Layer 2 of a small transformer language model trained on English Wikipedia (18 layers, counted from 0, width 96).
In attention head 2, each number of a token's query is one row of weights dot the token's vector x. The head spreads its attention over the tokens so far by the softmax of query dot key.

Query weights of the head. A number n stands for n times 0.012.
q0: 8 -45 11 -38 -19 -1 -60 90 21 -31 -20 -29 29 -27 1 16 35 -50 24 -4 -1 16 7 -45 26 12 -25 22 -11 3 -13 -16 34 -33 -16 33 -13 9 -18 16 -25 -22 52 -40 3 -3 -60 -18 38 28 -2 16 -17 0 -26 26 10 35 22 -14 -19 -10 -7 0 -36 -12 23 4 9 1 7 -3 -43 -37 -20 39 2 -42 6 -6 5 31 31 -22 31 13 33 -45 27 -42 -2 75 28 -13 0 16
q1: 12 18 2 54 13 31 -1 18 6 33 -10 11 24 -35 6 19 39 -42 44 2 6 -18 8 6 -24 -39 -9 -16 -28 16 -37 -9 -65 -18 6 20 -11 -1 9 44 -10 23 42 10 52 -6 -56 -4 -10 4 28 14 36 -13 -23 0 -22 -32 -25 3 2 -21 -20 -8 33 9 25 2 -33 6 -22 6 -29 11 34 24 -6 -36 11 -36 -25 24 27 9 28 25 2 -10 -4 34 -49 25 9 -20 9 -81
q2: 33 -25 10 -10 -7 -15 -11 33 13 -55 -22 -17 18 -4 14 7 -26 -9 -2 26 -16 -11 -2 -16 19 35 -16 -7 7 19 46 5 31 4 11 -24 -23 11 8 -6 -20 -21 -18 0 -1 -8 -2 -24 -19 31 -11 6 -9 5 -13 29 -14 39 -10 -4 -26 23 -12 17 0 -25 -41 -30 -1 9 57 -15 18 -36 13 14 37 22 -34 8 33 19 -20 -43 -26 -3 1 -21 -15 -21 41 40 33 1 0 15
q3: -19 -3 -29 -36 -24 18 2 -16 -17 -29 16 -8 -6 -6 11 -8 -24 9 -1 -9 -3 -26 4 14 6 -11 -9 39 3 -26 17 -16 13 -54 -4 -26 -14 22 -24 0 -30 -16 -20 -25 -15 3 26 19 34 -5 -16 -11 -18 29 -11 9 2 19 38 9 -18 25 7 -41 1 -4 16 21 34 12 17 -17 35 7 -48 -8 32 -25 32 51 4 -2 -10 -31 -30 -21 19 10 2 28 -2 37 -3 43 -44 48
q4: -28 18 9 -26 3 16 79 -45 -25 -8 54 -25 -18 22 9 0 29 25 -9 -12 -11 26 -13 13 -7 -20 -31 45 37 -26 -10 -26 29 31 -27 -5 -4 5 46 -1 -15 39 -19 -43 0 6 22 -9 -2 38 6 -6 -2 38 1 -34 -17 -28 -7 34 4 -2 -19 23 -25 -24 -3 -22 59 -16 -14 5 23 -17 -42 3 -1 -15 -15 14 20 29 1 0 10 -10 -41 10 14 -16 12 8 -14 -5 2 0
q5: 3 39 -24 43 28 -17 15 -40 -25 27 34 36 9 -15 -9 11 15 40 36 9 -6 2 -28 7 -34 16 -22 -5 29 -47 25 45 4 2 -3 21 7 -8 56 34 2 -9 5 3 3 -9 -16 24 -38 14 14 28 -7 9 -24 -12 8 -5 -21 1 43 27 -21 -28 -6 4 -49 6 -3 -30 29 -48 -5 -60 24 9 11 18 -9 -13 -55 -35 26 16 -47 -62 -32 17 3 -5 4 1 11 -15 5 -27
q6: 11 45 9 8 15 24 -1 16 -7 53 -29 -29 3 -9 7 -20 24 23 19 18 -27 18 15 21 -5 20 -15 4 2 -13 15 -28 1 -7 25 34 -13 16 41 -7 -11 22 -10 23 10 -14 -30 -19 20 6 27 -8 0 -11 -10 -2 -49 -15 -49 -9 -34 9 -35 -9 7 6 12 -20 -11 10 26 -24 -17 -30 -13 -30 15 20 30 -25 4 -11 8 45 1 -9 18 -3 1 -23 25 -41 2 15 28 33
q7: 16 -12 -12 -23 -7 0 0 15 44 -5 -43 -4 14 3 -3 -13 49 -6 50 -32 3 24 13 -9 12 11 14 75 -17 20 1 11 -15 6 54 8 -35 -17 -6 -13 8 -15 22 -2 14 27 -1 -16 -4 22 30 -13 -13 -57 -9 29 -4 10 0 -3 -38 -25 -22 -14 13 -41 30 3 -19 9 -40 35 -16 -1 47 -49 0 12 10 -8 25 -11 -16 25 16 -18 2 -4 -16 -28 -26 -20 -2 -7 15 -27
q8: -2 -22 -35 -30 13 24 11 -40 -7 -2 37 8 36 -35 -8 -15 18 -42 25 -47 17 16 37 28 16 -1 -3 -40 -8 -1 7 18 13 13 33 0 -6 -3 -15 8 32 48 -16 30 16 -58 13 7 -36 -10 -23 -20 17 -2 -1 2 -1 -17 39 44 38 -39 47 -9 -25 2 2 34 25 -17 -40 55 -33 63 -24 -22 -18 -4 -10 -21 33 4 -43 -44 13 -1 36 -18 5 8 7 3 -1 -27 23 -14
q9: 5 -15 1 -28 -14 -12 -14 30 -49 -22 -26 18 -29 36 -22 15 17 19 0 36 -2 46 -3 -6 15 20 -16 -7 -14 -34 33 -17 13 -3 -16 1 -25 -32 -25 -27 29 -15 -11 41 13 9 7 -1 -27 -13 -12 2 -7 5 -10 -1 -36 -8 -20 -6 -32 -13 -21 19 32 -11 25 19 -10 -8 51 -9 -1 -35 4 15 1 22 11 -11 -17 24 18 14 -12 9 -3 -3 -5 22 37 8 31 26 -14 10
q10: 18 -5 -35 29 -37 -39 -6 -18 -13 11 15 0 32 -11 -32 18 -5 32 -16 -2 -3 -9 -4 10 7 -12 -16 3 30 13 -25 5 26 -13 -23 10 1 -10 -55 29 45 -4 -36 -8 25 -21 14 0 -12 10 -14 0 -8 8 -3 -12 -2 20 28 19 18 -2 -12 10 2 10 13 -6 -13 -8 4 12 -19 11 -41 -9 -65 -20 -12 12 22 14 -24 24 5 27 -15 6 -13 20 3 50 -17 19 -11 51
q11: -14 43 -30 22 36 7 0 -1 -25 1 11 12 28 -9 -7 25 -9 31 15 -14 24 19 -26 -4 6 -21 -9 46 41 -17 14 5 -70 9 21 11 -27 -6 11 48 -3 -35 78 44 -3 26 23 -20 -6 -3 29 1 10 9 3 -20 -17 -15 -19 -4 -30 48 -23 -17 -28 -18 30 -11 12 -22 15 2 -37 -65 3 11 21 21 -62 1 -17 -3 17 -4 -13 -42 22 34 -2 -6 -10 33 -24 72 -4 2
q12: 18 20 -8 -33 -29 -7 17 -16 28 5 9 -17 -23 4 4 -14 -30 11 -52 -19 0 4 -15 -15 -9 1 6 3 22 -35 32 45 16 -56 -5 -17 27 38 44 -22 -32 -21 -13 -8 12 23 18 20 33 27 -17 17 22 31 -18 -39 54 51 8 11 20 30 21 -16 -6 19 -43 -23 33 3 28 -28 32 -37 -11 3 44 -8 -22 34 -20 -57 -55 2 -13 -14 3 7 -11 -2 -37 23 -8 -24 22 9
q13: -4 -59 9 -2 10 -45 10 -15 12 60 6 -23 39 -32 35 -24 6 -1 -13 -24 16 -16 9 -12 -18 -20 -19 -5 19 16 13 0 -13 -2 -35 15 70 61 2 -12 -3 -15 -44 -27 -6 -46 10 -3 46 17 -44 -14 12 -47 -22 8 34 2 13 -9 28 32 7 -11 -31 31 2 -2 -11 -6 13 8 5 17 -22 20 3 -7 4 -34 -12 -11 -25 -30 29 -13 4 1 22 6 19 -6 22 -9 23 57
q14: 7 5 32 33 -23 -33 23 -30 -12 10 25 30 -21 -37 -21 7 -18 -12 6 -32 -47 11 -18 18 -1 30 -52 48 -6 33 22 -17 -12 -31 43 3 -34 -15 -47 -14 7 40 4 -21 -10 15 34 -19 6 20 7 -7 39 7 -6 -28 -11 39 -55 49 -6 -42 14 5 -16 -27 -21 -21 -6 -13 4 53 3 -16 -29 -1 -5 -8 -6 8 -10 8 -9 19 25 -20 -10 19 13 6 26 26 16 28 9 23
q15: 12 38 6 42 36 -8 -8 -26 -6 27 11 15 -3 -30 55 34 -6 -26 9 -9 -20 15 -24 -1 -17 -49 -2 19 8 -11 -3 -4 -44 35 -23 22 53 36 59 32 -38 32 21 2 -49 -12 -1 8 -7 -9 -25 -2 18 22 -45 -37 -10 -69 1 21 33 27 -10 -7 43 -12 -35 1 5 -27 -21 -17 -36 10 3 77 -48 -23 -22 20 -8 -25 -5 -25 18 11 14 -7 2 -6 24 5 19 -4 16 -33
q16: -6 48 -20 -6 -22 -14 32 -28 -6 53 12 -4 -39 -29 3 -30 37 1 58 -11 -24 52 -6 -54 -23 4 22 -50 -10 1 -66 0 -40 13 1 55 16 13 -32 27 -4 59 37 -32 -4 -37 8 -24 -10 -23 26 -23 -22 1 21 -5 -32 -35 -7 -18 -44 -11 39 16 -3 0 75 -25 22 26 -72 -26 -22 -13 12 -34 -6 8 31 31 32 16 -28 -5 22 37 21 -4 -33 15 -57 -22 46 -29 -18 55
q17: 20 15 -49 23 -51 13 61 -24 2 -12 4 60 -50 -17 -4 -21 3 4 -34 -31 8 28 -2 18 -17 9 -1 -39 -32 -21 -65 -6 14 31 -25 28 4 6 -9 8 -15 63 1 6 -34 7 63 -11 -12 -18 11 1 44 -18 -42 -27 5 -14 8 -35 28 -15 9 24 15 23 58 -1 -18 16 -30 23 -15 59 15 -5 -23 25 -8 11 60 -31 -48 40 24 25 -7 30 -3 23 -35 -52 -12 -31 15 35
q18: 30 17 -17 24 28 28 -39 38 -3 16 6 23 -1 -8 -15 -22 2 -21 18 -25 -14 -27 -12 -24 -15 -20 10 -15 -15 12 15 -3 -35 -43 2 20 14 -17 -2 24 16 8 37 18 8 9 -29 -10 11 -29 8 14 33 -25 -23 -30 -38 14 15 -3 6 -13 1 14 24 -18 -10 25 -6 33 -5 15 -17 8 51 -20 -16 27 16 -14 -7 -3 6 -14 -23 6 14 -9 -5 -14 18 -13 -15 -31 11 -45
q19: -24 50 -11 7 -1 -13 -9 -2 13 6 -17 4 -36 -5 21 8 -4 3 2 11 2 -12 -12 14 6 55 24 -60 -28 10 21 4 -29 17 24 26 -22 -17 6 5 1 -21 25 -31 13 -22 40 -2 -50 14 -5 -3 14 7 1 2 -7 26 -17 -30 -4 14 -25 -11 28 8 -18 2 13 17 7 -26 -10 -27 16 7 -14 41 -8 12 10 28 -32 -12 -51 -37 30 -26 -30 14 31 11 33 19 -32 -14
q20: -43 -11 38 -15 -20 -29 -3 -12 11 -21 -9 -56 55 13 17 -16 6 11 33 32 3 -17 1 8 23 39 -36 51 0 -5 22 -28 33 37 -4 -64 -4 7 -13 -1 -18 -29 -21 1 3 9 60 -2 42 -18 -35 2 -53 4 15 41 23 -12 -1 3 -3 -15 24 -17 7 -10 -48 50 -10 -22 10 -7 25 -26 -6 -10 8 -24 17 36 -10 -25 0 5 -10 16 -18 -4 -4 2 41 10 -10 3 -53 1
q21: 11 -12 28 2 -19 9 10 -2 22 12 21 -1 -8 12 3 6 24 -4 49 51 10 36 -31 34 -18 25 -13 -3 -26 31 12 0 3 18 4 -8 -16 7 -1 2 21 -17 25 -31 12 -10 31 22 11 -3 -15 -3 -15 -14 28 18 -23 -1 -44 1 -12 -21 -11 -35 30 30 -41 -16 9 17 34 -6 10 1 13 -9 -17 2 13 -1 -16 18 -5 10 -21 -15 -4 8 6 -25 7 -50 -16 -15 7 -26
q22: -20 19 14 31 23 2 23 1 -48 20 19 -20 10 -38 9 25 -18 -10 27 7 26 -9 7 3 5 -30 14 28 2 30 2 -14 -66 -1 -5 -10 19 -3 -10 7 3 3 -8 -32 48 24 -32 -17 -4 -36 -4 -10 -7 34 18 7 23 -8 11 22 40 -22 19 0 -5 -1 4 -5 9 8 12 -9 23 45 -11 28 -1 21 -16 -3 0 8 22 10 4 3 9 15 9 10 -28 -23 -30 -3 24 9
q23: 4 -2 2 36 23 -2 12 47 -18 -4 -51 21 26 12 -50 5 -32 -10 -36 43 9 -19 26 -8 22 -20 14 -5 38 -3 -22 31 10 -5 5 19 35 5 22 0 31 -7 -3 -30 -14 36 -44 16 23 -9 38 -6 -30 43 -7 -19 -5 7 3 36 -29 -17 23 8 23 -2 -11 -32 14 23 35 -23 6 11 -9 -37 -28 -12 10 9 -3 15 21 34 -8 27 22 -23 -27 -34 -21 -22 -4 -12 -4 -37
q24: -8 -20 -42 -15 -1 2 -4 -7 32 -24 -11 32 -17 0 -16 25 -27 -17 -13 -24 20 -7 18 -36 22 5 16 -20 -6 -19 -18 8 19 11 30 -31 33 -31 -35 15 -19 -28 33 -23 -27 -3 8 30 -32 8 35 13 -21 59 -28 3 56 36 2 2 16 0 9 19 4 -21 -40 12 27 10 3 16 8 5 3 10 -33 -10 17 16 26 1 19 28 2 -7 -2 0 -14 -15 -13 12 -15 15 -21 14
q25: 40 -24 11 -30 9 6 40 24 29 -4 -20 11 18 5 7 0 -42 -17 30 21 -42 22 -28 -15 -2 -13 -8 10 31 30 -1 2 -28 21 20 -3 -53 -10 -47 -6 -21 7 -3 31 -8 22 -6 0 -11 10 16 -17 -14 -23 13 -26 -33 -22 -7 -2 -55 -8 4 -18 -40 31 58 2 19 25 -20 21 -39 7 26 -11 36 -18 3 -1 18 65 22 24 57 -7 20 4 6 -19 -17 11 -15 2 -13 -13
q26: -43 -20 -9 -36 -16 -45 15 19 14 -1 21 -47 -30 36 37 12 5 -3 -14 -16 -19 45 7 -4 -11 21 -30 26 -25 10 12 -24 2 38 7 -43 6 13 2 -36 -9 -15 32 28 0 47 -41 32 52 8 -41 13 14 9 -9 -38 67 19 -15 3 6 4 2 4 1 42 0 -8 -28 -13 21 -3 8 -16 22 18 -13 3 -2 8 9 -5 12 -45 16 -21 3 26 -42 10 -1 23 -11 -6 -39 6
q27: 10 53 30 -6 19 17 -14 9 -2 12 -3 -36 23 62 -21 -29 21 43 15 15 -13 17 -29 -19 -25 34 5 1 4 -26 -16 21 -28 22 -23 4 -43 4 10 -11 7 4 -23 27 20 5 -4 -47 -95 -27 -31 12 -29 -28 -9 -8 -30 -2 9 -32 -35 15 -41 -11 -11 -20 30 2 -16 7 -7 29 -1 -25 22 -7 15 25 6 -16 -36 10 19 -20 -12 29 13 -15 -1 5 48 -6 -19 12 10 24
q28: -11 -2 2 -30 16 -39 -32 -9 -32 -18 -4 12 -7 35 39 53 23 24 -16 -4 -33 -29 62 11 -11 -4 -7 -55 -4 2 -62 2 12 9 -46 -21 10 26 -24 -44 24 27 -40 7 17 -20 2 1 -2 20 -53 3 -18 -30 -6 63 -28 -40 56 31 -12 -5 -1 -9 38 23 29 3 4 -31 22 23 43 16 -43 11 5 -4 41 -13 -57 25 38 -26 -20 40 -32 -30 -32 39 9 33 40 -16 -11 19
q29: -15 -7 -23 -1 13 -14 0 -27 23 -22 -29 19 -68 -25 -41 1 1 -1 15 -25 18 -13 -24 0 16 38 -35 3 -30 34 -6 25 14 -38 -1 -11 21 5 -23 -15 0 -12 -3 -28 -17 -11 23 -3 -4 18 -30 5 9 46 13 21 39 -9 -28 26 6 -19 27 22 -27 40 -19 0 -30 17 30 30 30 15 -3 -5 -29 32 27 -41 -2 -4 -18 26 9 -12 -2 4 -32 3 -6 2 30 4 40 11
q30: -31 17 -16 8 -10 8 -15 -16 12 22 -34 -19 18 -21 19 -13 39 -6 27 -12 -1 -48 49 4 43 -1 -19 18 -50 23 -15 -25 -14 -45 -13 -30 17 -1 27 -4 -36 -16 -14 -33 6 -11 26 16 24 25 -7 -6 25 10 -35 -6 9 -22 -4 -8 26 14 -41 19 17 9 18 18 -39 -25 -27 58 26 31 0 12 -49 2 26 -11 47 -12 -24 -36 21 -7 18 3 5 52 -26 0 44 -3 4 23
q31: 14 -13 1 -6 -6 -38 -18 -1 15 8 2 -77 -8 -14 -44 -21 -4 36 -14 -15 -10 -18 17 -5 5 27 24 -2 -5 9 5 70 -9 -37 2 13 21 26 -58 11 28 -42 -2 -22 -21 -76 7 87 -2 59 -5 46 -21 -21 -24 1 54 -3 0 -31 10 20 27 7 -15 51 -22 -3 -47 -39 37 -18 23 -4 -17 -11 36 -36 -31 -11 -14 -11 -16 -34 14 -1 -3 -3 7 2 22 -6 -17 32 33 27

Each question shows a short text with each token's key, already scaled and adjusted for position as the last token sees it. A number n stands for n times 0.0091.

Then comes the last token's vector x. A number n stands for n times 0.02.

0 " her": -2 -6 20 31 14 50 6 -9 -59 30 1 -1 -9 -3 -35 -3 5 10 -27 7 20 9 -39 -18 -16 11 25 50 17 17 -3 -21
1 " separ": -7 4 7 2 -11 11 -2 33 -13 24 -8 -15 -11 1 -42 -7 -2 -3 -20 2 14 14 -33 4 -13 12 30 45 31 20 -12 0
2 "at": 7 7 -13 3 7 11 22 26 -13 23 -17 -10 9 -14 -2 -31 -17 -14 -2 -6 -1 -1 -8 3 -24 9 15 3 -9 16 12 11
3 "ist": 16 31 3 15 5 13 3 0 -22 10 -47 2 36 -14 4 -5 0 -6 -9 3 -8 2 12 4 -6 22 4 17 -5 -7 -50 -4
4 " view": -1 -2 8 20 -20 19 8 20 -12 8 -43 -42 -9 14 -51 -3 -3 -14 3 4 11 20 -16 -4 -6 -11 13 69 33 -10 -26 13
5 "s": -11 17 19 -7 -13 13 11 27 3 37 -27 -37 24 -3 12 -23 5 2 8 21 -9 11 -7 9 -18 0 14 -2 6 37 8 -11
6 " had": 0 5 -2 -11 -17 -1 26 8 -24 32 -1 -8 5 -13 -15 -12 2 7 11 -13 12 14 -28 10 -43 42 34 55 31 13 -43 -15
x: 11 18 4 -32 -2 6 32 -11 -7 11 12 -14 -4 6 22 16 16 37 -19 11 -38 20 -8 14 -8 5 30 2 15 -21 -9 15 15 2 9 -44 1 -3 -4 19 -15 5 41 7 25 22 10 -47 -16 17 -15 45 14 -30 -26 -1 21 -10 -11 -16 -34 46 -8 -27 2 -29 -40 -9 -7 18 50 15 -26 -10 6 -20 -14 8 25 -1 -41 6 -8 5 16 -23 20 -13 -4 -39 -2 19 6 -36 0 -3
Which two tokens does the last token look at most, in order? 0 " her", 6 " had"

0 "air": -3 -3 -4 0 -13 0 13 13 -13 10 -30 1 27 -20 -2 -18 -8 1 -4 6 9 3 -7 35 15 21 24 11 -6 34 -3 16
1 " |": -3 6 24 3 -8 33 20 13 -41 27 -11 -9 3 10 -35 14 -5 7 -9 12 13 13 -69 -28 -17 20 46 75 32 -17 -39 -5
2 "\n": 0 -3 22 1 1 1 8 53 -30 42 -19 11 11 -8 2 -10 8 14 0 12 24 26 -60 -41 -2 31 59 58 13 34 -9 0
3 "|": -28 -8 26 -22 -22 65 64 24 -74 43 -3 32 10 14 -48 14 1 -37 20 56 -4 31 -33 -5 -25 3 60 60 23 9 -15 25
4 " J": -7 -1 20 -38 -16 -20 9 22 -23 10 22 23 6 -8 2 -18 -14 9 25 -4 -8 11 -33 -12 -11 44 40 47 -2 38 -24 5
5 "av": 21 4 4 13 -26 -5 4 17 -15 36 -5 22 6 -25 15 -14 8 -3 12 11 12 -7 -13 22 -6 6 2 23 0 27 28 -16
6 "id": 12 6 -15 6 15 5 34 27 -6 -7 -6 -5 5 9 1 14 15 13 -6 -21 13 21 5 19 -7 17 23 32 -12 -15 -23 14
x: 3 -19 11 4 -2 10 -25 5 1 13 -7 15 -38 -4 12 1 -40 32 4 13 -53 44 -47 32 -3 18 14 13 11 19 -30 -5 -21 -6 -1 -17 -7 2 16 -18 -3 -22 25 13 34 -18 7 -22 34 8 -27 19 -31 -21 11 -6 -27 22 -3 8 -28 27 14 24 -16 -21 -35 -21 -8 12 37 24 -14 26 7 -12 0 28 1 -53 22 -38 -21 -12 16 2 26 -21 -20 -8 26 18 -5 -10 10 -7
To which token does the last token give the most attention? 3 "|"

0 "he": -28 6 -15 20 18 -20 1 14 -16 27 5 17 8 -11 -7 -11 20 6 9 4 25 10 -23 -7 -5 23 14 28 -5 17 14 -29
1 " again": -7 -11 15 16 -8 27 33 15 -52 58 7 16 0 -11 -17 -15 22 1 16 4 32 18 -39 -14 -28 7 16 45 48 -8 -15 -17
2 " did": 5 9 1 -33 -6 6 40 0 -50 36 -12 9 11 -23 -6 -2 -6 -19 8 -14 -15 9 -30 18 -43 27 1 39 29 4 -49 -14
3 " not": 6 16 16 -6 -22 10 15 3 -34 41 -21 -25 -14 -4 4 8 5 -15 0 -3 8 10 -35 32 -33 23 26 47 24 -8 -60 -5
4 " sign": 6 9 -1 0 4 20 15 28 -5 22 -33 5 -1 17 -23 -24 -2 -16 -2 -15 -4 13 -9 -22 -45 3 5 51 28 0 -29 26
5 ".": 9 12 -5 -10 -19 22 28 25 -20 28 -39 -3 11 2 2 -1 6 15 26 13 1 27 -38 -23 -19 9 47 28 27 32 2 20
6 " Final": 1 23 -2 -1 -10 -9 15 -5 -35 10 -33 8 -5 -4 -32 10 -6 16 3 -11 -35 5 16 9 -14 6 0 31 4 -1 -30 -21
x: -30 0 39 36 -13 -7 4 -14 1 -1 27 2 -1 8 -26 4 -10 -10 -18 4 -7 63 -8 12 -39 37 24 -9 -15 1 -11 -8 8 11 25 -18 15 -11 4 -22 -22 5 24 10 0 15 -23 -35 -11 8 -17 73 -4 14 0 -20 0 -14 18 35 -28 37 -24 6 4 -5 -9 12 -38 23 21 -15 -62 12 -1 -15 15 1 16 -27 10 10 5 13 -29 -14 10 -4 -10 -26 18 -9 7 -8 2 -5
To which token does the last token give the most attention? 2 " did"

0 " was": 1 -1 9 -11 4 1 26 17 -59 41 -12 -13 -11 -25 9 -27 -2 -6 10 0 9 -11 -46 12 -27 40 43 59 7 17 -22 -12
1 " moved": -8 -6 2 4 -13 -11 19 28 -26 36 -16 2 5 -14 -41 -25 7 -3 5 1 15 -4 -10 0 -17 13 24 68 20 8 -7 -21
2 " into": -5 -2 0 11 -24 6 19 48 -38 45 -4 -16 3 -6 -21 -55 -9 -1 7 14 17 4 -35 -6 -3 12 31 58 19 15 4 -1
3 " the": -13 8 10 3 -5 24 14 28 -38 18 2 0 -1 2 -7 -21 9 0 -6 29 13 8 -43 -18 -4 28 61 56 -25 12 1 2
4 " start": 9 -2 2 17 -29 17 24 32 -33 49 -30 13 7 11 -28 -16 -10 -11 6 -4 10 13 -26 17 -23 14 11 53 40 1 -24 12
5 "ing": 4 7 -4 -3 6 7 10 17 -18 19 -11 -7 18 2 -21 -15 1 -9 -5 8 21 0 -18 3 -10 3 16 34 -12 12 -1 3
6 " ro": -6 -6 -3 -7 8 -12 23 23 -19 23 5 20 -10 -6 -28 -35 -1 -16 5 -3 13 -4 -9 -4 -2 34 27 43 -9 32 25 20
x: -20 17 1 -16 -4 -7 -19 -1 6 6 -13 6 -8 7 -7 23 12 14 14 31 -40 31 -2 29 -17 7 -1 14 -35 -45 4 6 18 19 21 -35 15 -5 2 -26 -25 -15 31 1 -15 -30 -32 -9 -16 33 -15 36 -2 -49 4 -27 16 -4 -9 -9 -8 29 15 3 -17 -6 0 25 -29 -8 46 9 -17 -4 28 -39 1 59 14 -16 -14 -2 25 -15 10 25 26 33 2 0 -32 -25 -17 6 -7 -4
To which token does the last token give the most attention? 2 " into"

0 "34": -26 -3 0 -1 -2 26 32 9 -28 13 -26 1 14 2 -39 0 4 12 -2 12 11 8 5 15 -5 -7 23 25 39 3 -20 -4
1 " earn": 24 -19 11 -20 -3 4 11 12 -16 9 -48 -3 7 -11 -32 -2 10 19 14 -10 14 -6 -20 -8 -30 33 -6 65 36 23 -48 -20
2 "ed": -5 -20 5 -2 9 4 15 16 -16 32 8 27 3 -3 1 -6 5 -12 2 27 7 0 6 -7 -24 7 15 27 -15 4 12 -21
3 " run": -9 -8 -1 -4 -19 26 29 35 -7 33 -39 4 -4 -8 -37 -28 18 -14 -4 6 19 28 5 -5 -26 -7 16 27 22 13 10 8
4 " average": 5 0 -18 -21 12 4 38 35 -11 10 -34 -19 2 9 -40 4 4 -12 -15 -20 2 38 2 -3 -9 19 -1 29 53 1 -9 -8
5 " to": 9 9 -9 -5 -33 -7 14 25 -36 36 -10 4 -8 -19 -3 -18 6 -13 16 4 4 -3 -24 0 -14 28 11 34 21 19 -24 -22
6 " earn": 14 19 -18 4 -10 7 16 14 -11 4 -47 -1 6 -8 -34 -3 -18 -17 2 -27 7 -5 -11 -6 -32 37 -3 64 37 22 -52 -16
x: 9 6 15 -12 -4 4 34 -3 9 21 6 -21 -16 -3 22 26 20 -10 8 30 -44 39 -28 41 -24 17 43 3 13 -15 -29 -22 3 10 7 -15 21 17 12 -47 17 4 26 21 27 13 -32 -42 -29 22 -21 25 -4 -27 -17 -9 5 -2 -10 -20 -20 58 -11 -11 1 -25 9 -13 -17 3 45 -12 -36 -8 11 4 -10 22 -11 -13 -26 -11 4 13 -21 -21 15 19 10 -32 21 -30 -3 -21 -5 14
To which token does the last token give the most attention? 1 " earn"

0 " |": 7 16 23 -6 2 32 15 15 -46 26 -13 -12 -6 11 -26 11 1 3 -21 8 10 17 -72 -32 -12 30 55 79 22 -15 -47 1
1 "\n": 9 6 21 -2 10 2 4 53 -30 41 -17 14 7 -4 4 -10 10 14 -9 11 22 29 -58 -47 -2 35 65 58 8 34 -12 0
2 "|": -18 -29 34 -12 -19 68 62 26 -76 41 -1 33 6 16 -45 15 28 -25 9 59 -1 27 -38 -6 -22 7 66 61 19 10 -17 25
3 " J": -17 5 28 -38 -16 -17 10 23 -23 9 21 24 4 -7 1 -18 -3 8 18 5 -4 12 -34 -14 -11 45 41 49 -2 37 -24 8
4 "ak": 7 -5 0 0 -39 -25 12 48 2 27 -3 6 15 -28 -2 -44 -10 -5 27 4 -3 0 -16 -5 10 18 29 22 -8 57 39 11
5 "ub": -9 -1 3 -5 -24 -15 -12 16 -4 22 -23 14 22 -25 -4 -11 8 -8 12 12 -18 -17 4 15 14 16 2 4 -17 44 28 -28
6 " J": 13 -8 -5 -32 -16 -22 15 25 -22 9 20 24 4 -8 0 -19 -1 -1 35 -21 -12 7 -29 -9 -9 43 40 47 -2 38 -23 5
x: -23 -5 6 -17 -22 -10 23 -16 11 1 -15 11 -7 -30 17 20 -1 -11 2 26 -26 20 -16 37 6 14 22 18 30 0 -36 12 31 -10 5 -12 -13 4 5 -52 3 -1 10 -12 33 1 -7 -30 7 -12 -13 42 1 -17 11 -27 12 11 3 -1 -41 1 -10 -15 -25 -29 -28 17 -46 22 43 26 -35 27 28 -17 -12 42 5 -2 -2 10 38 -12 15 -10 -8 8 -29 -19 -9 -3 6 38 -8 -2
Which token does the last token look at most, and with what share of its attention? 1 "\n", with about 40%

0 "it": 12 -25 19 0 -9 29 23 9 -22 11 -18 13 10 -19 21 -5 -7 -6 -9 -9 -20 -3 -2 16 -11 -4 11 -3 -18 23 -2 9
1 "ches": -9 5 -7 -32 14 14 55 7 -7 27 -30 -12 27 3 -35 -18 -18 5 21 9 -14 18 17 -18 -33 6 0 10 18 33 8 -10
2 " and": -12 2 11 -20 -10 -2 0 20 -22 16 -6 5 -18 3 -13 5 -9 7 17 -6 29 16 -45 -36 -18 37 36 67 15 8 -35 14
3 " 21": 17 3 0 -14 -13 27 28 1 -27 8 -39 4 3 21 -52 29 19 -5 4 4 5 3 -1 -11 -25 -1 23 28 41 10 -14 -4
4 " hit": 8 9 -6 -4 12 14 52 11 -31 25 2 23 6 3 -50 -22 3 -7 -5 -7 13 26 -14 -17 -24 7 25 57 22 6 -1 17
5 " b": -6 -17 -12 1 -5 23 32 21 -25 21 -12 -1 0 4 -31 -14 -10 -4 17 20 25 27 -13 -24 -21 16 37 39 11 20 13 -6
6 "ats": -24 10 5 -9 -2 -14 18 37 1 38 -21 -13 15 -19 -16 -39 -1 12 -4 4 -14 7 11 -1 -12 7 6 7 -10 51 35 -2
x: -9 -22 10 21 -5 -5 -11 16 2 -3 7 5 4 -35 6 8 -8 -14 -14 -22 -33 43 7 31 -27 33 -14 17 -3 -8 11 11 -17 -2 37 -19 0 18 -4 42 -1 -1 14 -6 26 34 -22 -34 -24 17 -42 23 -29 26 5 -32 -28 12 -33 19 -45 36 13 23 9 -22 -7 -4 -37 19 19 -17 -31 31 18 0 10 25 21 -7 0 7 3 -34 12 -13 0 20 -42 -14 -17 13 11 -14 13 1
Which token does the last token look at most, and with what share of its attention? 0 "it", with about 40%

0 "\n": 17 15 16 -1 13 8 -1 48 -28 39 -15 11 6 -2 7 -7 -1 6 -17 12 19 28 -61 -44 -3 32 64 60 8 31 -15 -2
1 "In": 6 -23 18 11 -29 10 24 30 -33 26 1 28 -19 13 -10 1 13 -14 -17 29 -5 14 -3 -15 -11 7 28 35 -10 10 1 -15
2 " 2006": 7 -5 22 -6 -2 30 13 8 -31 4 -33 -18 1 3 -29 17 14 33 6 0 7 8 -18 -1 -14 -10 31 45 32 13 -17 10
3 ",": -8 9 -2 -10 -9 -13 16 23 -19 34 -4 -15 -9 4 4 -7 -2 11 22 -3 8 17 -29 -8 -25 33 52 37 21 15 -10 -12
4 " K": -19 7 18 -22 -20 -7 12 20 -33 28 0 22 13 -14 -19 -26 -3 -8 28 15 -22 16 -27 -12 -1 27 40 17 -25 46 11 7
5 "a": 9 5 15 -10 -6 -14 -9 32 5 21 11 -13 8 3 11 -13 9 1 10 12 5 7 -23 -17 -15 37 39 16 -10 38 11 1
6 "hen": -9 -5 7 -20 -32 -26 5 34 -4 10 -8 11 -3 16 -8 -9 7 -14 11 18 2 11 -13 1 5 17 38 43 -23 20 24 8
x: 25 -27 11 -29 -7 -5 -5 -14 11 0 -34 36 -1 -5 6 -21 -12 11 2 7 -35 14 -19 28 15 8 5 15 23 -39 -19 -6 -31 25 -11 -37 -10 -14 -8 0 6 0 -3 -18 18 18 -9 -25 3 29 -24 8 -7 7 1 -23 -10 29 -27 11 -2 48 16 41 -4 -16 4 9 -33 -6 44 46 -6 11 2 -15 -1 22 35 -25 -1 13 -29 -5 39 -8 0 38 9 -7 -35 -10 -6 -11 -10 -7
To which token does the last token give the most attention? 0 "\n"